Layer 4 of a small transformer language model trained on English Wikipedia (11 layers, counted from 0, width 96).
A neuron adds its activation times its output weights to the MLP's output. To switch it off is to set its activation to zero at one token and run the rest of the model.

Output weights of the MLP neurons that the questions are about. A number n stands for n times 0.0079.
n9: 26 24 -1 14 8 -14 13 -14 -12 -7 16 9 -20 -9 -3 -11 12 10 -7 -26 -17 -4 3 -5 -29 22 35 19 13 -3 1 5 15 24 0 -20 3 -12 -9 -8 13 19 2 -38 -18 -28 -19 1 10 -26 3 -14 1 -8 -18 0 8 27 7 -8 -1 24 28 -26 7 12 -5 -21 39 -5 -32 -30 9 -5 6 7 10 3 21 -15 16 -1 -17 0 29 32 -35 1 20 3 -2 18 -11 -9 3 1
n30: -17 10 -23 -28 13 -30 -17 12 17 17 34 -30 0 -47 29 21 8 -15 -33 4 5 10 25 -18 7 -14 -4 -12 -33 -8 19 -10 -32 6 -30 8 -11 -18 -8 -22 -70 9 -42 -3 37 -10 -26 33 41 8 27 22 -24 16 20 6 55 16 -24 35 23 27 -11 -49 -12 5 21 5 3 8 34 8 4 12 24 -9 -11 1 42 -12 6 -3 -19 -6 -95 8 12 -52 16 17 -9 50 7 9 11 24
n61: -10 -4 22 -3 -18 20 -7 -35 -9 7 -1 18 -11 19 16 14 0 33 -2 -4 -21 -1 39 -17 12 -31 -6 -21 20 -25 19 8 -12 75 -59 -29 -11 44 -2 -16 34 -15 -10 5 6 22 33 -20 -8 -5 -21 -20 16 -19 -5 1 -17 25 41 7 1 -4 -29 -21 -35 -2 -12 8 0 -1 19 6 19 19 0 -17 33 -3 -13 23 -24 -12 23 -1 4 -28 -7 7 -21 -19 -9 -10 3 22 -5 -13
n90: 7 3 5 -26 -36 -3 -5 54 17 18 12 4 25 -3 31 -6 -1 11 19 -20 -4 -1 -33 -10 5 -29 -47 37 -5 35 -15 -37 27 7 14 1 -12 -2 -6 25 -27 6 -10 -14 -18 25 -1 33 2 7 -6 8 -5 10 -2 -5 23 -23 -16 -20 16 -10 6 4 5 -29 -20 -1 30 8 13 15 -15 -30 -7 25 9 8 32 19 -33 -14 17 13 -22 5 -47 1 4 25 -9 20 -7 -9 -22 19
n104: 4 6 -15 -31 -6 8 3 13 -14 -3 22 -32 1 48 -4 18 0 -6 -14 0 -34 35 -1 -21 -5 28 2 -23 -8 -37 18 -8 32 37 -4 27 -13 4 17 11 7 0 32 18 -29 24 21 10 -1 5 15 -20 -3 20 1 -8 1 5 10 -1 10 -23 36 4 -23 -5 22 14 2 -21 12 -33 -10 -23 -23 -37 17 4 -19 -54 51 24 -10 -5 4 3 -7 4 6 5 4 -26 0 -4 -22 0
n182: 24 -19 -6 21 34 -18 3 32 -16 23 8 -4 16 8 9 -12 36 1 15 11 -19 3 4 37 15 -12 -38 26 44 7 -15 -10 -4 -8 3 4 4 -18 -1 -17 -35 -21 7 -11 -5 15 19 2 21 21 0 -27 -2 33 9 9 3 -27 2 -13 -3 10 26 -26 -14 2 -31 -9 2 -8 3 -23 -18 -7 24 -12 -28 16 -16 10 -11 -20 18 -6 -15 -7 -9 10 -8 3 -21 -1 -1 6 18 17
n209: -8 8 0 18 11 -12 -20 -12 8 7 3 6 -27 1 29 14 -10 16 21 10 -8 -2 21 3 -25 40 -11 -47 17 -2 29 -30 0 -8 6 -17 -8 16 -9 -20 27 9 5 12 5 2 1 -1 -8 0 17 2 -4 4 -29 -3 9 -29 -10 -6 16 3 -2 11 -6 0 30 1 -46 21 -14 -2 26 11 19 23 4 -16 -2 4 -34 8 -13 -30 -9 -30 5 12 -3 -2 4 -11 -2 9 -19 12
n217: -26 -56 -8 23 -5 29 6 38 3 17 -8 -13 -8 -8 27 13 8 -17 4 -5 2 -12 -17 -23 13 16 -2 -15 4 5 -12 19 -14 -2 7 22 29 -5 -26 -27 -32 37 -23 3 6 16 -32 16 31 -14 8 -16 9 11 -22 -20 -10 -37 -17 16 13 13 -27 7 1 39 -13 -9 -6 25 15 -12 0 -6 -19 9 20 9 3 31 -4 -12 20 9 -36 -13 48 -37 21 9 9 16 17 -19 -14 -7
n238: 11 -19 -24 -3 27 -2 5 28 13 -9 -3 28 -21 -3 17 -2 -3 20 36 28 31 24 -25 -9 11 -15 32 -4 1 5 -4 -13 14 -9 1 4 12 -19 7 8 -32 -6 -15 8 -2 7 -50 -8 10 -17 3 -9 15 -16 -11 7 13 20 3 -35 -17 -2 -10 41 15 -12 29 -12 -5 -19 -12 4 2 16 -29 -1 -11 0 -18 -7 4 -15 -31 -6 17 17 -14 -12 -15 -28 20 -5 21 23 2 -10
n255: -25 13 10 -30 -13 -6 -9 13 -24 -8 10 2 30 31 -7 -19 20 10 -19 17 -32 30 19 16 -24 0 -5 0 -1 -6 1 -7 -36 -20 10 -9 6 -22 -11 9 -12 14 8 -5 1 2 -2 23 35 -25 -3 -5 20 -34 -6 24 34 -23 -11 -1 -1 -22 16 -7 25 6 24 34 18 1 -29 -18 4 -13 -3 -7 11 -3 -3 -9 -5 8 10 26 -24 -5 -4 -1 22 -8 -10 -8 11 27 -9 2
n258: -11 -1 11 7 10 -10 22 -24 -5 2 -16 2 14 20 -1 -15 -14 11 24 -19 10 9 -6 -7 -29 2 5 -29 -26 0 -3 6 -3 24 14 5 -8 0 2 10 1 4 -6 11 21 -3 -2 7 -17 -2 -4 -15 -9 4 -11 -7 -13 12 12 6 -34 -32 -8 -14 21 -17 3 30 6 -2 -14 -7 -11 -1 -7 -26 -19 -3 -19 -26 17 29 8 7 22 16 -6 35 28 0 -11 4 22 23 6 2
n265: 9 0 34 -16 -1 -1 8 14 -12 29 -2 4 -30 5 10 -11 20 19 18 -22 1 -17 -21 26 -3 -27 -13 -10 20 2 22 -11 -7 -7 -11 -24 -2 -9 16 -16 -7 -6 -30 6 -16 9 5 8 13 26 22 -19 3 -8 -10 -13 8 -14 13 11 -19 -19 -2 15 37 -11 -18 4 5 6 7 -3 16 -3 -1 -12 -9 15 7 7 9 17 1 -6 -3 12 -10 -3 -19 8 7 13 17 13 -4 -17
n271: 16 9 0 -5 -3 14 -25 -19 -10 21 -9 6 14 16 -9 15 22 -3 33 15 -18 -8 10 -11 -52 -1 -27 -23 -28 -5 11 -7 -40 -6 18 26 -24 -9 -18 -8 2 13 0 7 -7 0 10 33 7 20 -20 22 -14 28 -13 10 -22 -20 27 27 -3 -15 -4 -8 19 42 -4 -3 -10 7 4 18 -14 -3 32 -19 -4 4 1 -30 5 10 7 -12 15 6 9 10 18 -21 4 -10 -8 11 -15 -17
n316: 21 5 -2 -4 9 -24 -44 11 -12 18 -11 19 28 0 28 -5 22 -16 37 12 -5 24 -16 8 -39 -5 2 -27 -10 -1 -3 -15 -2 29 1 14 4 -8 1 23 6 -16 5 -16 17 -11 -20 3 24 -23 15 -3 3 -26 1 3 5 16 15 -21 -14 3 -9 6 -13 -8 -7 -6 -18 15 -28 11 13 23 -1 30 -6 5 8 -13 -22 -9 35 25 5 -9 3 -22 -36 4 -9 -3 25 -5 -12 49
n317: 51 -5 12 -9 19 -25 -33 -17 11 4 -5 -2 19 -12 -6 -3 22 -1 13 -11 2 3 1 32 -6 2 -2 -4 42 11 -5 14 -12 -20 -32 -14 -1 -2 1 -1 -19 -4 -5 -22 44 20 -12 -14 24 -11 -7 8 14 8 -11 -3 22 -17 -24 27 -16 44 -8 -18 -16 -1 -24 14 -4 -9 -13 -34 17 -3 3 31 21 39 -8 11 -30 -39 -10 5 2 28 -17 -8 -9 9 -5 15 6 -14 -31 11
n332: 13 19 -4 22 5 30 5 12 -12 10 -30 -1 24 -22 4 9 7 8 1 -5 6 14 0 -14 -17 25 21 4 -12 -19 -28 -15 2 8 -6 14 5 31 4 -16 12 -13 -9 38 9 -1 -23 4 2 7 17 0 -24 7 -14 5 10 1 -9 -7 -8 -1 3 19 -4 22 7 -11 25 16 -26 -2 -27 4 -8 9 -10 8 -36 -10 -17 -18 33 3 -10 -13 -12 -20 6 -12 12 -8 -18 -19 10 8

Each question names a token from some text and the token that comes next. It shows the activations a of the neurons there, in the order above. A number n stands for n times 0.049.

Then comes g, the gradient of the next token's log-probability with respect to the MLP's output, scaled to length 1. A neuron's effect is roughly proportional to its activation times (output weights . g). A number n stands for n times 0.0047.

"er", then "at"
a: -3 -1 0 -3 0 -3 -3 -3 0 -3 -3 -3 2 -2 -3 -3
g: 6 -25 -16 23 24 52 -1 13 -33 -8 38 -40 -23 -2 36 -2 15 12 -7 -27 2 0 20 -4 6 -5 10 -6 -4 -16 20 25 38 11 -6 25 27 -22 -23 -31 18 -15 -17 28 -16 -4 -46 62 -9 -9 -7 -23 19 -13 -9 -34 -33 -8 4 23 38 6 5 -7 2 5 20 13 18 32 -9 18 -23 6 -12 -27 -7 -46 11 20 -6 26 -18 6 -30 -13 -25 19 8 8 14 -8 -51 5 -7 -6
Which two neurons, each switched off alone, lower its probability most, in order? n317, n316

"um", then ","
a: 0 0 0 0 -1 8 -1 0 -2 -1 26 72 0 -1 0 17
g: -5 5 11 -3 -33 -34 -17 30 -6 17 -35 -14 -30 0 36 19 1 -57 0 8 -1 -1 2 54 -16 -16 -57 17 12 5 -15 -24 12 -8 -9 -12 -8 -8 3 -14 23 -11 9 2 -25 -27 37 -16 36 22 6 -26 18 14 34 -20 -3 -21 -10 0 -6 0 -9 46 42 24 -16 17 -8 2 24 20 20 40 -16 29 0 -17 30 10 25 -29 -15 31 -5 -15 -24 -11 -36 1 -6 6 15 2 -27 7
Which neuron, switched off, lowers the next token's probability most? n265

"ated", then " the"
a: 0 -1 9 -3 -3 0 0 13 -3 -1 -2 11 0 0 0 0
g: 8 7 -30 -71 -8 -8 -6 13 -55 31 33 -14 16 32 29 6 5 -29 -19 -6 -21 -1 49 3 -21 22 18 10 -13 20 -5 -32 24 14 -4 6 18 -18 10 20 -6 -13 11 -11 13 -8 -6 53 28 -43 10 -1 8 -25 0 14 38 -35 -23 -4 32 -11 18 -21 -14 -18 21 -8 -14 3 13 20 -22 -9 -8 12 2 24 22 -8 -1 8 -22 -21 -59 3 -23 6 -9 21 -10 2 26 8 5 -2
Which neuron, switched off, raises the next token's probability most? n61

")", then " as"
a: 0 -2 0 0 0 41 0 0 -1 0 0 13 -1 0 -2 0
g: 18 -25 23 -32 -4 -37 -20 28 -1 16 -26 33 4 24 5 -27 -15 -15 11 29 -60 17 1 11 14 13 16 -1 -8 24 18 -1 -27 43 -22 -1 -4 15 26 -22 19 -19 -28 7 1 29 5 -15 41 43 16 -17 26 28 -22 -11 -29 -20 -5 7 -30 -1 3 2 -10 -35 -12 -11 -10 -36 -9 3 9 -6 27 20 19 20 2 -8 7 -15 28 -6 -1 14 -4 -49 -20 6 -38 33 -31 -9 34 18
Which two neurons, each switched off alone, lower its probability most, in order? n182, n265

"k", then "/"
a: -2 0 0 0 0 -3 30 0 -1 -3 18 2 0 -3 0 -1
g: -7 3 5 53 15 -10 8 -13 38 0 -40 -44 3 -17 31 29 48 -19 22 5 -24 10 5 -8 -9 15 -11 0 18 -3 27 15 5 -8 -7 -9 2 1 -3 -7 8 16 7 21 -3 -61 10 -22 -14 -2 6 0 -18 -47 25 -33 -4 17 27 9 -8 11 -26 6 -18 26 7 18 -18 -14 25 22 16 3 9 -2 16 5 1 19 -34 -60 -41 7 27 -21 5 36 16 -15 -41 -6 3 -44 1 9
Which two neurons, each switched off alone, lower its probability most, in order? n209, n255

"our", then "s"
a: 0 0 -1 -1 0 -2 0 0 34 -1 -2 -2 0 -3 4 -2
g: -25 -7 -1 -15 19 1 30 54 16 -13 -5 8 44 8 -16 -28 2 -27 21 15 6 31 -41 -17 -35 0 0 -34 -26 5 -15 -31 -28 -9 -5 32 -10 0 -9 20 3 29 8 27 5 4 -8 -3 -24 13 -9 22 2 9 -5 22 -2 12 -14 -40 -8 -44 -15 26 -18 14 14 -3 -50 -11 8 14 21 18 11 -35 11 10 26 48 6 2 14 -65 -28 -5 27 13 -6 -12 39 -8 -4 9 12 3
Which neuron, switched off, lowers the next token's probability most? n238

" in", then " 3"
a: -3 -3 -1 -2 0 0 -3 0 -3 54 -2 -3 14 0 -1 -2
g: 27 -12 23 -28 10 -7 -33 28 20 -18 14 51 -3 -27 -34 24 8 14 7 -32 27 37 0 -2 2 -8 -15 40 12 -5 12 11 2 22 -12 39 0 -1 -10 -12 22 27 -8 -11 -26 -16 -12 23 -16 21 16 -5 -7 5 -10 1 16 -1 17 0 -5 -10 33 -40 5 -13 -3 23 -3 18 23 -4 -35 -9 -1 14 -35 4 -16 8 -6 -8 -47 29 -14 9 -36 27 -16 -68 -3 -11 41 12 -42 -27
Which neuron, switched off, lowers the next token's probability most? n255

" of", then " Vi"
a: -3 0 -2 -1 -2 0 14 -3 -3 26 -3 -3 13 0 0 -3
g: -14 -21 -4 22 39 5 -27 -28 -17 1 10 -23 -15 47 1 47 13 14 9 18 -34 31 11 40 3 7 6 -22 0 -18 3 -32 13 20 -12 -11 -23 26 -10 19 4 -14 -4 40 13 -3 3 -30 4 38 19 -13 -2 -6 25 31 -21 8 -13 -3 12 -10 8 -11 -22 2 7 -10 -9 -16 -23 -3 -19 -26 -29 -27 -19 -22 2 7 -15 -64 28 6 18 -11 59 2 28 14 -6 -18 -31 18 -29 39
Which neuron, switched off, lowers the next token's probability most? n209

"po", then "rate"
a: 0 -3 -2 0 -2 -3 4 0 0 0 0 10 -1 22 0 -1
g: 6 -19 -16 3 4 -1 -8 -13 22 -16 -10 18 16 13 37 -6 -9 14 -9 24 -23 27 -27 -23 10 16 -51 -11 -7 -23 21 -9 23 -42 30 -23 26 5 11 -20 17 9 55 -5 -4 23 12 47 -1 -18 9 -1 2 -18 2 -55 17 19 -44 11 10 -39 16 -1 -19 22 -22 -10 -27 3 4 -2 -3 -15 32 5 1 -9 -31 34 1 49 -40 -17 -18 1 18 -10 -10 25 41 10 -28 -13 7 -2
Which neuron, switched off, lowers the next token's probability most? n209

"br", then "ough"
a: -2 0 0 8 0 0 0 15 0 0 0 -1 -2 -1 -2 9
g: -27 55 -10 -4 -12 -38 9 -1 5 7 -11 -1 15 -29 2 4 9 11 -24 8 -23 46 31 -1 -8 0 17 -49 -4 28 42 30 35 -20 0 -17 0 16 7 -15 11 -11 -12 16 28 23 -5 -4 -19 12 6 -13 24 21 38 -1 12 -4 38 1 19 -16 -1 13 15 -37 26 -60 -5 0 -33 -2 -42 10 7 -14 36 -10 -13 -12 24 -14 -11 -32 -34 -7 -2 37 -21 -12 -18 -11 13 -3 -32 -2
Which neuron, switched off, raises the next token's probability most? n217